Layer 3 of a small transformer language model trained on English Wikipedia (15 layers, counted from 0, width 96).
A neuron's activation on a vector x is GELU(weights . x + bias), where the dot is the dot product.
The model reads these tokens: "w" " other" " c" "ri" "ter" "ia" " or" " pro" "c" "ed" "ure" "s" " " "li" "mit" "ing" " the" " a" "ction" "s" " of" " the" " state"

The vector x that enters this layer's MLP at each token. A number n stands for (n - 500) times 0.01.
0 "w": 267,660,668,510,492,252,522,491,473,311,658,473,654,647,325,490,507,584,579,415,529,466,352,507,713,368,400,548,526,517,669,443,588,650,360,528,596,364,604,284,265,580,467,368,333,431,593,428,457,691,431,445,552,335,322,518,437,268,618,476,414,565,557,426,439,490,486,583,616,574,438,571,460,766,718,677,479,528,293,542,559,550,563,491,566,462,456,489,374,638,841,568,430,493,508,536
1 " other": 348,832,578,275,559,335,311,488,605,534,516,624,640,434,378,555,456,428,528,490,496,514,396,588,631,362,513,299,491,519,751,534,565,540,449,502,487,302,448,396,369,578,559,461,279,363,585,346,593,552,460,452,552,315,370,595,405,494,475,486,537,547,544,437,451,487,624,608,609,641,284,588,475,735,739,479,592,525,191,529,448,579,598,528,483,504,524,457,525,571,676,491,518,574,554,511
2 " c": 370,580,680,358,504,403,296,567,489,322,639,605,612,548,371,520,407,399,479,459,525,422,555,543,721,402,565,373,395,538,631,504,735,689,513,574,366,408,423,462,328,589,473,491,279,170,551,421,502,561,509,396,367,390,319,704,480,594,559,484,451,570,592,519,401,644,413,404,577,577,324,611,520,715,758,506,472,563,276,513,490,532,494,465,548,556,631,427,490,686,765,438,510,532,451,674
3 "ri": 378,562,778,458,530,439,168,441,509,372,537,605,695,684,223,418,289,482,598,347,637,506,444,558,525,214,476,473,483,542,590,520,608,579,517,517,482,366,558,344,441,714,379,511,201,410,541,423,498,713,379,429,515,395,389,650,609,322,529,580,414,658,601,504,415,540,487,595,575,554,389,504,573,638,519,589,621,616,230,520,511,571,632,556,538,536,532,448,357,724,812,460,454,508,518,316
4 "ter": 360,671,630,263,545,386,366,588,581,272,501,646,631,586,351,651,317,456,565,357,590,419,485,415,630,451,496,387,491,598,481,508,547,535,490,554,409,387,417,438,447,680,567,571,304,500,465,399,590,610,445,275,514,337,373,599,553,324,689,483,426,563,589,440,437,626,477,467,629,599,310,513,460,735,633,406,653,582,228,544,514,510,704,486,504,426,631,446,468,651,953,562,488,379,397,478
5 "ia": 263,736,698,372,593,359,403,481,537,250,718,617,635,483,406,480,410,533,612,426,496,533,332,447,613,377,661,337,483,667,668,608,714,519,478,507,478,434,484,451,357,597,452,476,174,441,589,324,498,635,455,316,538,346,411,573,591,317,551,522,458,612,557,526,463,593,485,545,472,540,345,463,599,647,629,449,457,548,172,385,527,678,673,459,611,403,597,547,517,654,808,379,600,471,492,373
6 " or": 311,704,711,482,548,378,191,506,513,375,481,625,617,531,389,474,503,381,634,355,533,478,340,475,602,344,628,384,461,394,631,573,596,567,535,507,400,464,577,488,421,547,444,596,468,370,562,478,588,603,472,357,538,381,268,694,457,703,598,409,332,553,422,508,452,506,398,566,527,588,417,596,459,829,694,433,607,478,193,548,580,627,561,447,509,518,631,396,536,681,648,479,568,426,366,442
7 " pro": 321,565,671,450,587,370,321,635,561,349,525,719,607,540,329,408,401,485,673,396,467,328,420,466,582,421,554,334,530,559,626,586,826,476,519,593,364,499,663,630,375,659,439,507,336,317,615,449,659,631,390,355,507,320,373,563,359,438,604,457,410,562,602,623,319,636,514,554,494,562,286,618,594,688,536,521,553,366,262,404,488,581,566,471,563,488,526,596,545,691,725,432,467,435,385,494
8 "c": 362,605,682,331,516,425,298,484,527,338,668,597,607,739,455,497,346,557,576,402,504,506,483,561,612,297,555,466,470,527,525,484,592,539,510,540,460,353,366,506,363,743,405,482,328,250,669,440,500,685,382,309,337,377,290,584,568,335,650,553,450,542,756,509,396,616,404,351,529,564,434,567,472,645,654,557,489,599,177,627,558,500,529,545,410,514,653,413,456,673,863,448,589,523,547,479
9 "ed": 288,708,677,436,389,409,346,470,405,384,581,571,498,608,398,456,422,475,567,324,428,591,520,393,583,415,537,474,490,531,621,519,501,638,412,456,486,406,530,272,251,621,492,430,441,354,587,499,668,547,422,181,511,405,418,604,615,461,562,545,343,560,696,492,585,419,426,555,578,662,433,518,363,741,636,511,559,598,178,550,565,592,630,633,571,492,629,485,404,601,795,381,492,572,604,443
10 "ure": 262,654,595,267,612,379,442,478,541,341,564,643,650,609,498,487,388,551,559,290,480,604,371,345,572,376,468,295,543,748,616,542,592,591,438,551,536,459,472,546,362,593,480,427,287,349,461,305,600,576,408,444,528,381,342,587,418,271,669,571,425,632,557,505,487,553,464,651,518,622,381,574,530,766,627,367,568,522,312,489,525,585,636,512,496,370,588,556,441,531,856,504,611,460,514,409
11 "s": 227,672,658,422,474,347,460,481,486,255,592,555,652,565,381,566,380,432,691,366,450,503,384,414,579,391,551,399,518,591,667,533,752,539,419,607,478,367,459,393,368,676,495,394,402,343,479,488,588,642,493,358,454,369,358,545,436,362,671,454,456,612,641,432,449,502,418,463,439,514,477,527,557,768,682,426,575,653,298,470,577,590,668,455,520,391,603,460,359,724,991,407,522,476,621,484
12 " ": 175,602,738,457,502,402,290,563,434,285,612,508,663,547,436,519,442,442,525,413,455,423,423,521,702,579,610,373,469,530,644,577,786,573,469,685,443,401,646,466,313,627,498,414,346,303,607,417,548,711,380,277,480,352,285,568,318,591,541,546,446,696,549,443,344,485,396,549,480,554,398,586,579,657,690,498,592,579,248,408,514,495,688,565,516,571,462,508,403,645,693,415,543,479,543,533
13 "li": 288,577,779,452,597,458,286,342,465,329,548,747,573,628,201,446,329,531,571,427,614,499,536,411,625,390,499,401,503,639,529,519,612,419,379,482,459,427,610,500,424,794,498,392,175,418,534,456,455,796,316,393,516,378,270,565,524,378,474,592,414,669,579,539,452,536,597,573,561,484,410,439,645,598,587,490,570,605,168,537,576,591,702,534,512,544,497,391,492,684,842,476,516,565,541,327
14 "mit": 377,628,653,478,635,443,360,507,545,145,566,682,532,513,308,588,407,545,528,292,430,524,502,598,521,471,484,340,494,611,738,440,575,637,338,441,499,369,391,400,369,710,486,557,319,459,541,377,483,731,348,281,575,387,322,519,573,285,629,522,606,459,539,450,492,616,452,682,611,529,275,540,433,723,628,479,551,454,274,612,490,538,678,538,563,471,546,318,640,525,915,451,552,499,535,468
15 "ing": 165,657,689,395,453,408,423,482,468,295,671,610,596,563,436,547,388,520,637,422,499,570,382,328,590,375,588,285,522,547,598,555,626,550,329,553,447,453,458,400,312,569,455,405,398,334,556,492,602,673,455,277,563,374,298,589,455,436,500,536,410,534,616,423,536,442,600,545,579,538,428,567,421,802,709,350,525,554,280,507,555,513,666,581,588,540,595,501,452,567,864,521,563,488,663,388
16 " the": 261,752,524,465,558,384,413,491,513,419,503,533,649,444,401,579,488,493,589,418,473,462,509,491,570,380,603,400,471,547,618,492,727,433,479,556,386,383,574,362,409,680,490,497,405,333,639,488,586,470,467,419,491,351,99,752,469,548,324,584,353,576,486,412,434,538,450,622,597,647,349,595,478,629,749,563,517,639,232,469,545,637,483,427,462,485,560,487,441,664,666,552,474,530,472,569
17 " a": 278,711,641,428,562,334,482,559,433,344,589,581,711,482,420,433,524,503,564,420,422,438,489,510,571,445,537,266,448,558,752,590,746,351,436,612,437,406,568,419,401,689,543,571,376,378,585,420,626,573,540,396,392,339,384,674,478,649,451,568,375,600,459,509,360,494,457,557,558,611,358,621,491,603,755,493,457,678,179,486,525,701,434,467,497,470,586,430,442,561,656,471,433,491,372,555
18 "ction": 326,652,514,423,450,259,399,557,505,193,504,681,629,536,462,508,374,449,535,277,477,704,425,418,591,359,594,348,518,655,524,569,658,647,356,549,414,385,425,413,375,674,525,592,378,398,544,410,504,707,515,346,423,378,305,550,535,275,605,549,500,718,580,323,542,507,442,642,518,638,368,640,546,683,603,472,670,608,188,584,507,656,588,490,351,412,513,563,496,576,793,491,516,525,543,500
19 "s": 219,642,627,429,433,337,510,552,493,173,575,580,673,528,381,553,354,456,727,373,478,557,391,398,533,355,570,322,501,573,642,545,684,486,365,621,441,371,526,359,390,731,494,415,374,335,484,565,532,631,533,387,459,336,390,559,478,381,589,439,464,656,605,411,478,480,442,506,447,519,485,598,561,744,690,469,623,687,205,550,562,663,603,442,487,422,508,447,363,699,876,451,546,479,655,524
20 " of": 269,730,609,360,428,356,344,485,528,376,670,555,622,652,304,630,422,426,627,482,409,540,434,437,598,445,548,389,500,478,627,567,591,539,451,560,381,359,653,381,352,584,527,454,357,401,660,534,601,566,446,352,517,334,415,744,492,512,395,473,366,526,506,544,439,416,451,642,583,572,359,585,551,775,708,445,626,532,135,598,480,551,637,404,494,470,600,482,436,616,600,480,531,469,497,473
21 " the": 274,747,551,465,564,360,410,489,530,398,496,557,643,477,388,561,493,491,586,411,477,447,492,486,578,393,623,422,477,545,602,497,724,438,478,560,387,405,594,348,404,691,496,472,390,327,645,481,576,475,466,390,499,359,118,755,463,519,310,585,347,566,489,405,419,549,452,624,601,661,358,587,489,662,749,557,511,617,220,472,533,646,485,440,465,483,582,447,453,660,680,534,484,531,482,549
22 " state": 341,667,546,382,586,417,468,591,541,274,538,685,605,378,364,461,366,417,578,504,501,552,387,556,571,373,576,186,513,662,667,534,800,542,471,549,470,433,454,446,333,635,485,507,344,213,546,376,600,577,523,346,439,371,388,628,552,405,461,549,467,600,549,455,552,469,492,726,498,630,342,662,508,710,743,404,590,463,295,539,510,607,528,511,544,500,418,496,438,569,678,310,544,525,588,478

Each question shows the input weights of one neuron of the MLP. A number n stands for (n - 500) times 0.0014.

n59 (bias -0.116): 264,399,574,438,598,471,421,358,392,632,532,521,222,519,624,800,436,601,419,367,639,312,630,557,420,426,388,456,522,477,712,464,425,454,401,468,339,496,473,518,398,511,504,672,675,566,445,395,656,653,464,441,590,407,615,510,707,468,454,646,540,396,392,393,567,505,481,501,507,531,555,579,633,505,445,469,350,312,503,662,558,476,422,416,470,461,538,473,434,301,385,553,499,497,605,496
It fires most on token 14 "mit"

n251 (bias -0.082): 368,521,484,506,457,441,239,545,594,692,478,361,492,469,529,538,393,645,708,451,348,441,507,590,569,497,689,417,492,466,555,625,450,545,531,786,488,519,501,562,457,445,651,749,541,450,534,395,314,437,416,590,547,521,583,529,548,550,531,513,458,436,597,560,543,535,453,418,499,683,647,392,456,678,529,526,494,376,605,253,704,317,714,347,612,502,351,565,512,464,286,500,495,442,632,391
On which token does it fire most, and how strongly? 12 " ", at about 1.1

n234 (bias -0.035): 510,471,480,478,499,507,450,590,408,557,390,524,525,505,393,461,434,636,659,500,756,601,678,540,476,478,384,368,412,507,431,418,502,450,298,526,378,556,729,430,375,524,499,398,352,502,488,617,416,286,565,490,395,742,476,424,561,674,604,426,499,492,516,496,515,390,615,335,636,413,494,602,521,408,474,432,608,487,451,529,397,489,585,444,498,532,631,601,533,695,452,389,487,708,365,436
It fires most on token 13 "li"

n250 (bias -0.098): 536,527,372,361,245,374,434,641,592,640,412,511,499,556,603,670,669,551,444,616,234,621,633,451,432,461,399,639,499,574,467,553,477,257,376,488,509,462,574,364,544,384,432,573,345,497,310,534,458,597,650,397,417,565,379,465,526,421,567,538,515,689,545,531,428,438,645,786,445,526,485,501,536,527,449,514,471,584,519,431,533,472,323,358,406,594,547,632,542,638,377,344,541,497,486,432
It fires most on token 18 "ction"

n52 (bias -0.066): 590,366,532,540,612,413,469,429,280,610,409,512,430,348,556,541,401,493,572,530,367,728,488,498,499,441,624,260,432,379,396,478,601,334,638,566,515,377,562,490,509,505,527,645,432,607,485,435,426,368,597,407,594,549,576,560,485,531,390,323,664,607,450,403,559,497,403,568,412,473,573,639,588,477,437,563,630,655,388,573,502,664,369,374,604,502,479,691,568,555,615,680,538,610,407,566
It fires most on token 18 "ction"

n156 (bias -0.040): 416,510,414,347,520,475,453,724,339,619,591,598,415,578,573,538,334,453,520,724,414,560,653,450,597,440,837,645,412,406,653,548,584,520,498,770,571,466,534,415,628,411,471,512,511,532,568,385,566,462,492,485,500,679,534,351,573,492,494,513,522,484,448,344,427,571,417,508,532,469,541,543,585,465,565,428,635,480,678,307,679,481,461,446,416,429,369,333,428,458,456,489,478,558,426,556
It fires most on token 12 " "

n228 (bias -0.043): 467,522,493,559,504,681,393,575,631,307,490,322,554,487,562,259,523,466,481,609,503,537,579,377,368,568,601,569,707,479,394,523,508,444,456,396,518,544,422,451,538,386,604,660,486,369,505,594,501,538,607,485,556,495,460,620,366,580,627,431,532,434,597,487,465,576,614,462,367,609,466,286,622,568,490,335,397,647,568,413,253,395,658,454,379,552,503,461,583,539,601,487,534,458,385,378
On which token does it fire most, and how strongly? 4 "ter", at about 0.52

n100 (bias -0.169): 450,436,308,396,555,583,403,540,284,590,404,540,506,416,477,427,546,563,413,539,483,521,555,579,686,410,419,365,444,465,412,617,477,593,418,347,477,386,602,344,452,554,430,473,561,587,480,711,544,506,553,747,420,565,464,676,549,471,656,405,684,334,688,642,577,419,553,359,642,346,538,478,430,630,520,336,530,393,372,507,577,498,359,497,486,462,426,629,494,626,328,664,495,458,360,614
It fires most on token 2 " c"

n24 (bias -0.107): 607,490,462,460,507,413,755,392,703,459,438,516,387,376,545,499,530,602,378,503,480,456,498,363,502,344,486,361,469,492,494,708,543,466,481,506,517,369,659,629,599,519,510,404,312,523,564,291,522,444,660,456,713,588,589,713,387,585,272,394,556,497,448,494,420,452,521,380,336,535,586,505,569,546,453,572,594,453,506,581,426,785,370,531,558,641,619,499,519,397,338,511,497,478,695,441
On which two tokens does it fire most, strongest first? 1 " other", 17 " a"

n103 (bias -0.063): 534,529,424,544,589,613,580,651,124,499,459,369,722,597,282,415,443,326,576,492,302,681,494,621,800,503,723,428,559,448,510,665,472,704,683,602,719,371,375,503,474,215,528,441,312,484,465,470,337,420,541,596,497,458,454,459,457,548,405,342,553,516,752,535,566,686,664,479,334,455,524,405,438,487,478,478,410,629,496,527,354,411,411,402,485,464,400,662,575,486,411,748,747,567,455,514
On which two tokens does it fire most, strongest first? 2 " c", 1 " other"

n8 (bias -0.051): 546,492,478,379,373,359,526,492,599,540,534,537,535,656,487,637,458,623,631,451,498,523,603,658,415,558,486,557,394,561,516,410,501,504,345,577,343,619,480,390,577,438,717,496,604,485,386,488,294,460,478,296,506,558,516,628,491,516,740,632,283,571,259,496,473,559,612,550,572,479,464,278,638,490,609,550,503,311,559,355,534,455,543,432,402,424,508,561,650,419,303,275,643,515,571,520
It fires most on token 20 " of"

n20 (bias 0.010): 592,368,469,583,386,465,484,424,639,642,467,592,355,515,456,578,562,574,501,537,417,429,556,556,618,466,467,338,485,538,377,452,600,520,392,554,470,513,583,454,702,500,579,372,554,390,576,515,516,422,680,463,453,550,642,548,565,515,359,576,477,551,548,535,351,476,382,400,515,367,524,398,470,570,447,608,504,652,452,538,453,513,426,517,567,508,483,383,428,471,509,530,472,616,541,633
It fires most on token 2 " c"

n110 (bias -0.120): 476,422,356,481,499,496,574,560,607,623,528,612,499,537,566,740,489,409,570,564,555,570,549,630,596,423,288,537,368,445,510,418,548,469,522,337,521,432,406,351,608,382,448,443,369,615,177,639,481,556,364,411,410,662,581,496,412,535,377,498,394,648,365,455,535,712,505,307,458,548,475,405,670,581,608,318,545,415,421,451,427,488,522,592,499,478,535,401,416,488,430,423,449,547,467,587
On which token does it fire most, and how strongly? 4 "ter", at about 0.26

n185 (bias -0.122): 678,374,563,626,569,560,483,268,684,483,435,606,725,510,569,549,399,455,534,642,373,439,403,636,420,668,359,733,468,392,518,394,489,653,509,379,273,579,368,538,578,389,557,462,536,490,619,526,593,448,517,514,541,450,491,515,355,469,367,563,446,334,217,376,494,501,242,580,459,424,357,400,523,583,446,408,417,602,501,471,371,653,476,680,668,687,714,516,525,563,548,313,607,504,682,422
On which two tokens does it fire most, strongest first? 14 "mit", 6 " or"

n191 (bias -0.138): 385,403,462,521,646,374,533,413,567,691,357,366,564,370,588,642,341,391,618,500,298,590,537,555,596,431,441,459,483,355,606,476,399,526,658,493,531,544,468,436,414,417,556,477,433,368,469,736,404,529,592,549,440,442,227,513,435,635,429,674,600,526,550,515,627,613,395,492,349,577,546,497,367,529,563,369,695,484,544,474,544,412,596,435,492,427,475,623,453,424,369,501,414,479,561,456
It fires most on token 16 " the"

n226 (bias -0.104): 481,425,350,572,546,537,478,489,348,486,533,440,474,462,679,540,491,596,486,466,476,457,594,581,563,343,552,375,453,457,563,556,494,525,390,643,533,528,555,534,625,512,520,536,559,734,496,634,591,550,645,503,551,474,380,419,479,256,536,410,398,384,516,407,608,404,738,692,459,293,354,599,529,420,478,494,556,526,442,499,611,409,256,395,521,399,382,778,328,405,555,688,621,599,539,626
It fires most on token 18 "ction"

n245 (bias -0.061): 574,556,470,462,544,594,629,626,479,585,456,494,503,455,664,610,643,476,580,481,326,587,665,543,678,478,419,521,502,285,462,304,526,493,608,533,353,510,529,540,343,492,378,379,560,518,585,439,506,553,516,411,551,566,388,462,570,552,603,460,458,589,439,702,605,415,525,611,401,576,530,398,454,534,617,413,594,679,630,285,552,427,618,417,488,234,528,527,253,387,603,704,339,314,397,412
It fires most on token 11 "s"

n99 (bias -0.112): 328,448,403,475,611,585,471,467,460,487,419,622,669,576,771,507,644,452,296,396,394,434,427,540,245,487,518,526,483,431,590,443,522,450,463,501,402,297,516,720,412,419,666,340,599,557,309,519,556,411,532,401,505,445,550,344,614,592,503,582,562,602,556,470,554,372,489,523,493,608,405,495,408,514,475,507,664,458,502,346,753,492,375,563,633,558,634,618,472,487,484,504,362,519,405,429
On which three tokens does it fire most, strongest first? 17 " a", 9 "ed", 10 "ure"

n225 (bias -0.132): 474,579,290,576,422,682,629,639,446,540,480,744,527,538,471,337,654,559,465,541,534,505,549,532,581,480,604,512,347,607,512,529,543,404,344,296,739,429,395,691,455,505,379,381,438,447,578,373,586,476,509,598,500,504,579,448,407,485,493,385,616,373,571,516,540,436,526,572,474,254,480,686,278,498,413,470,353,324,380,529,377,428,494,425,462,533,456,563,726,512,477,671,415,389,560,515
It fires most on token 14 "mit"

n205 (bias -0.076): 657,618,424,567,508,618,572,546,536,518,351,335,539,482,725,546,403,513,535,564,356,398,537,782,471,460,620,645,620,510,439,456,641,478,445,287,444,660,503,562,389,472,395,513,501,570,558,641,523,519,575,374,448,513,463,537,799,574,581,465,270,540,427,375,594,562,620,395,363,602,399,226,541,389,585,418,486,478,462,543,622,480,650,420,365,447,555,611,386,604,655,635,435,412,358,385
It fires most on token 4 "ter"

n238 (bias -0.025): 522,514,358,406,621,491,488,538,439,571,694,629,527,348,731,453,371,471,545,541,563,612,482,558,568,480,597,363,366,519,418,477,365,333,288,388,510,478,704,581,619,629,398,511,333,525,405,544,455,458,604,516,323,614,690,510,604,518,534,491,516,451,298,535,529,450,424,536,420,585,398,429,559,501,590,471,490,657,625,474,448,515,516,408,511,403,536,434,567,516,523,442,594,595,470,439
It fires most on token 5 "ia"

n215 (bias -0.108): 470,540,365,417,511,643,375,424,605,375,531,360,592,550,496,474,598,469,706,581,426,535,734,686,573,435,550,419,346,420,522,604,347,481,403,379,603,585,591,331,496,624,632,540,492,416,556,514,539,347,628,612,600,605,461,408,307,495,620,645,481,394,363,578,565,437,422,580,353,522,527,567,525,421,491,503,524,614,411,393,507,450,423,411,552,509,377,609,516,645,358,642,476,371,581,364
It fires most on token 16 " the"

n133 (bias -0.160): 574,395,440,481,448,645,564,364,562,527,412,454,573,379,583,525,464,522,606,615,504,506,503,383,308,434,671,444,559,549,552,379,581,410,401,444,478,334,438,536,578,340,542,499,541,573,289,537,470,457,472,349,466,631,607,401,654,502,558,440,350,577,482,381,459,516,519,405,380,619,436,581,507,514,572,589,558,561,437,474,464,560,566,581,536,603,514,361,534,412,604,422,433,479,384,603
It fires most on token 19 "s"

n216 (bias -0.142): 513,508,505,537,412,579,483,523,346,628,474,547,519,526,629,562,427,522,599,303,647,509,305,390,197,391,421,472,553,760,464,522,616,282,627,479,498,257,331,567,281,505,500,504,649,632,585,622,501,454,535,499,447,383,577,457,705,632,577,631,469,534,534,563,582,588,667,416,398,545,86,704,549,568,513,454,445,555,606,387,505,353,318,467,572,515,536,484,542,455,317,418,471,395,690,580
It fires most on token 22 " state"

n211 (bias -0.154): 432,487,421,518,463,386,578,519,477,392,575,376,521,603,417,679,447,432,515,543,511,600,488,330,248,615,531,395,335,650,411,650,718,474,556,521,548,493,412,483,516,453,413,571,567,764,452,397,495,378,441,496,519,573,565,570,393,507,541,557,620,364,487,340,372,515,607,387,594,431,579,296,607,468,506,281,577,415,588,657,688,610,555,404,368,659,543,473,500,608,436,437,417,571,515,473
It fires most on token 11 "s"

n60 (bias -0.025): 469,468,393,646,459,574,401,620,610,549,480,568,605,431,527,640,530,497,348,613,470,500,614,389,497,349,425,589,533,363,645,419,541,597,302,468,251,472,648,404,546,388,550,500,392,579,514,584,654,720,594,433,558,556,430,454,522,519,598,404,609,540,504,512,486,548,600,471,468,479,547,465,578,563,574,522,519,426,531,568,763,427,510,470,443,468,418,518,368,388,355,433,559,450,316,541
On which three tokens does it fire most, strongest first? 6 " or", 20 " of", 0 "w"

n81 (bias -0.177): 493,446,545,400,576,325,565,465,576,830,419,547,576,590,430,458,544,528,400,394,670,494,436,573,561,420,472,568,626,286,596,439,334,372,326,416,419,476,564,455,462,450,560,399,428,470,611,582,501,580,614,346,440,660,455,341,544,632,585,389,484,478,521,426,542,715,745,503,547,519,723,602,320,476,502,602,464,253,579,400,480,390,526,553,467,549,469,523,398,513,485,436,622,270,557,503
On which token does it fire most, and how strongly? 0 "w", at about 0.48

n78 (bias -0.163): 559,575,529,612,586,534,553,466,565,573,475,487,677,528,407,597,445,810,502,422,353,461,607,571,652,648,411,693,426,288,530,530,517,542,313,665,448,645,530,589,435,397,474,578,509,403,593,561,581,541,562,501,545,484,622,529,480,436,605,539,616,502,540,566,619,554,803,475,573,553,583,493,493,401,574,706,442,410,586,393,507,359,492,298,691,499,560,439,484,506,336,565,401,468,423,416
It fires most on token 0 "w"

n72 (bias -0.091): 501,466,533,419,499,517,688,403,659,535,625,374,523,539,497,679,541,574,560,617,396,506,475,452,537,402,403,493,425,479,328,467,557,388,402,478,467,548,428,425,595,470,388,505,563,457,552,627,545,622,472,538,535,605,506,539,439,472,298,394,549,450,430,276,449,635,373,593,447,587,517,393,608,615,454,446,538,624,499,567,418,650,623,355,472,631,519,689,425,485,495,594,286,543,401,292
On which token does it fire most, and how strongly? 20 " of", at about 1.1

n247 (bias -0.072): 400,444,559,327,490,538,583,399,387,584,439,372,475,408,678,498,399,403,398,542,324,486,413,527,358,469,586,341,591,669,545,533,363,421,591,715,472,312,482,583,385,613,431,687,497,539,362,706,672,399,462,644,384,544,509,443,657,536,472,439,806,781,619,504,572,500,545,468,213,550,411,393,484,690,604,754,717,519,449,380,552,388,477,455,441,595,503,551,372,547,462,631,459,526,406,663
It fires most on token 19 "s"

n170 (bias -0.131): 585,527,480,556,588,456,384,486,442,578,402,511,473,590,460,315,554,543,445,517,525,627,598,533,635,417,567,537,422,234,398,450,518,467,532,513,597,609,672,602,485,531,487,436,458,381,459,570,465,469,534,378,516,528,430,368,489,522,291,577,516,530,574,447,411,471,469,440,453,403,561,438,379,589,308,387,542,513,375,457,519,370,629,590,711,540,715,590,541,359,395,555,478,607,314,651
On which two tokens does it fire most, strongest first? 6 " or", 9 "ed"

n184 (bias -0.115): 555,397,462,395,550,519,586,478,765,526,438,461,435,440,669,553,667,440,481,353,535,441,492,449,656,457,467,678,432,445,699,555,498,567,520,490,464,528,478,552,621,553,548,483,471,434,463,424,517,578,667,659,444,657,457,391,388,391,649,625,570,453,591,354,537,424,553,634,435,407,507,480,517,640,593,637,388,499,380,463,257,385,373,440,467,643,461,490,588,543,489,510,451,366,446,543
On which token does it fire most, and how strongly? 0 "w", at about 0.32

n96 (bias -0.045): 517,590,505,566,330,520,435,682,598,563,335,336,480,571,616,453,614,677,571,628,374,566,508,473,777,541,458,604,495,494,483,675,467,728,515,485,580,421,637,505,460,492,565,449,531,428,571,491,491,518,560,491,555,503,434,482,433,504,570,561,328,489,777,599,532,568,475,622,514,354,405,310,351,503,563,481,434,465,681,306,469,387,563,488,424,511,363,330,468,401,482,366,507,443,538,568
On which three tokens does it fire most, strongest first? 0 "w", 12 " ", 9 "ed"

n174 (bias -0.062): 502,362,536,519,424,448,538,777,476,412,464,495,341,341,495,364,618,523,652,353,533,589,569,400,520,449,516,327,528,498,429,506,517,473,474,369,561,464,361,446,536,660,576,639,464,478,504,599,446,372,499,678,529,700,582,604,495,601,373,296,514,458,675,596,671,543,461,648,469,433,583,542,587,532,590,749,500,547,446,640,136,327,599,425,515,292,488,591,439,417,432,488,397,368,501,570
On which three tokens does it fire most, strongest first? 19 "s", 18 "ction", 22 " state"

n107 (bias -0.114): 534,474,586,508,549,475,704,453,579,563,458,431,482,612,479,271,629,514,560,622,546,438,433,736,396,401,476,560,436,314,517,616,439,332,541,554,332,498,439,788,440,450,488,429,503,453,461,422,511,518,461,467,369,391,543,444,555,365,323,588,483,401,592,420,680,489,625,588,324,577,451,507,565,628,426,585,394,453,486,412,440,463,550,410,471,561,624,516,547,460,428,592,429,482,488,508
It fires most on token 7 " pro"

n181 (bias -0.083): 551,481,486,416,410,674,395,381,507,521,461,563,578,555,592,636,489,540,580,528,363,434,444,381,446,421,352,550,434,460,568,440,517,492,436,429,479,663,404,599,503,476,385,477,416,342,574,567,495,591,358,343,313,562,603,474,636,362,562,476,459,566,468,609,532,221,516,521,533,633,654,410,317,412,526,712,520,537,586,517,551,630,470,500,596,472,711,571,484,480,319,533,609,443,662,476
It fires most on token 9 "ed"

n128 (bias -0.144): 554,628,373,588,468,637,314,612,491,625,363,467,516,587,474,495,458,452,385,608,449,555,530,420,397,600,759,488,400,504,534,495,576,482,523,287,642,640,567,337,449,537,606,460,379,568,589,445,592,537,501,539,575,530,508,498,430,569,581,524,322,436,332,495,410,537,379,463,662,596,635,297,383,341,558,528,503,481,577,433,418,597,572,586,591,478,387,571,381,575,616,435,465,474,534,373
On which two tokens does it fire most, strongest first? 9 "ed", 3 "ri"

n223 (bias -0.041): 271,537,369,494,582,350,626,383,484,699,710,432,451,484,553,662,568,457,538,463,343,609,547,310,582,285,584,398,556,410,593,690,400,292,309,485,425,444,522,414,586,519,530,759,521,607,427,590,430,488,401,502,484,670,316,603,405,544,562,447,655,675,438,480,459,430,481,576,445,475,495,651,518,497,511,572,659,410,666,551,499,265,468,378,506,347,336,627,313,708,376,605,405,414,511,551
On which token does it fire most, and how strongly? 16 " the", at about 1.7

n204 (bias -0.015): 466,528,625,651,460,563,489,418,532,609,311,389,599,500,471,505,534,573,403,453,657,383,483,385,379,591,791,441,321,487,612,329,532,632,400,434,432,661,554,525,444,538,460,551,646,556,454,446,490,394,395,474,610,475,547,602,408,373,562,536,536,341,456,424,399,331,407,506,554,534,606,488,415,378,584,474,575,599,695,521,611,716,369,450,527,510,688,584,524,464,475,350,550,705,361,440
On which three tokens does it fire most, strongest first? 6 " or", 21 " the", 16 " the"

n163 (bias -0.183): 485,601,347,386,740,466,501,388,363,515,512,556,568,542,543,420,562,613,440,520,559,345,485,490,536,563,549,647,470,562,534,387,584,484,400,389,255,561,672,543,518,545,536,378,489,574,428,496,342,339,649,603,453,604,506,397,290,475,466,551,443,628,567,514,597,669,628,596,590,468,426,293,573,377,525,436,540,467,685,814,486,492,490,559,528,501,472,476,694,540,494,378,445,346,516,398
It fires most on token 13 "li"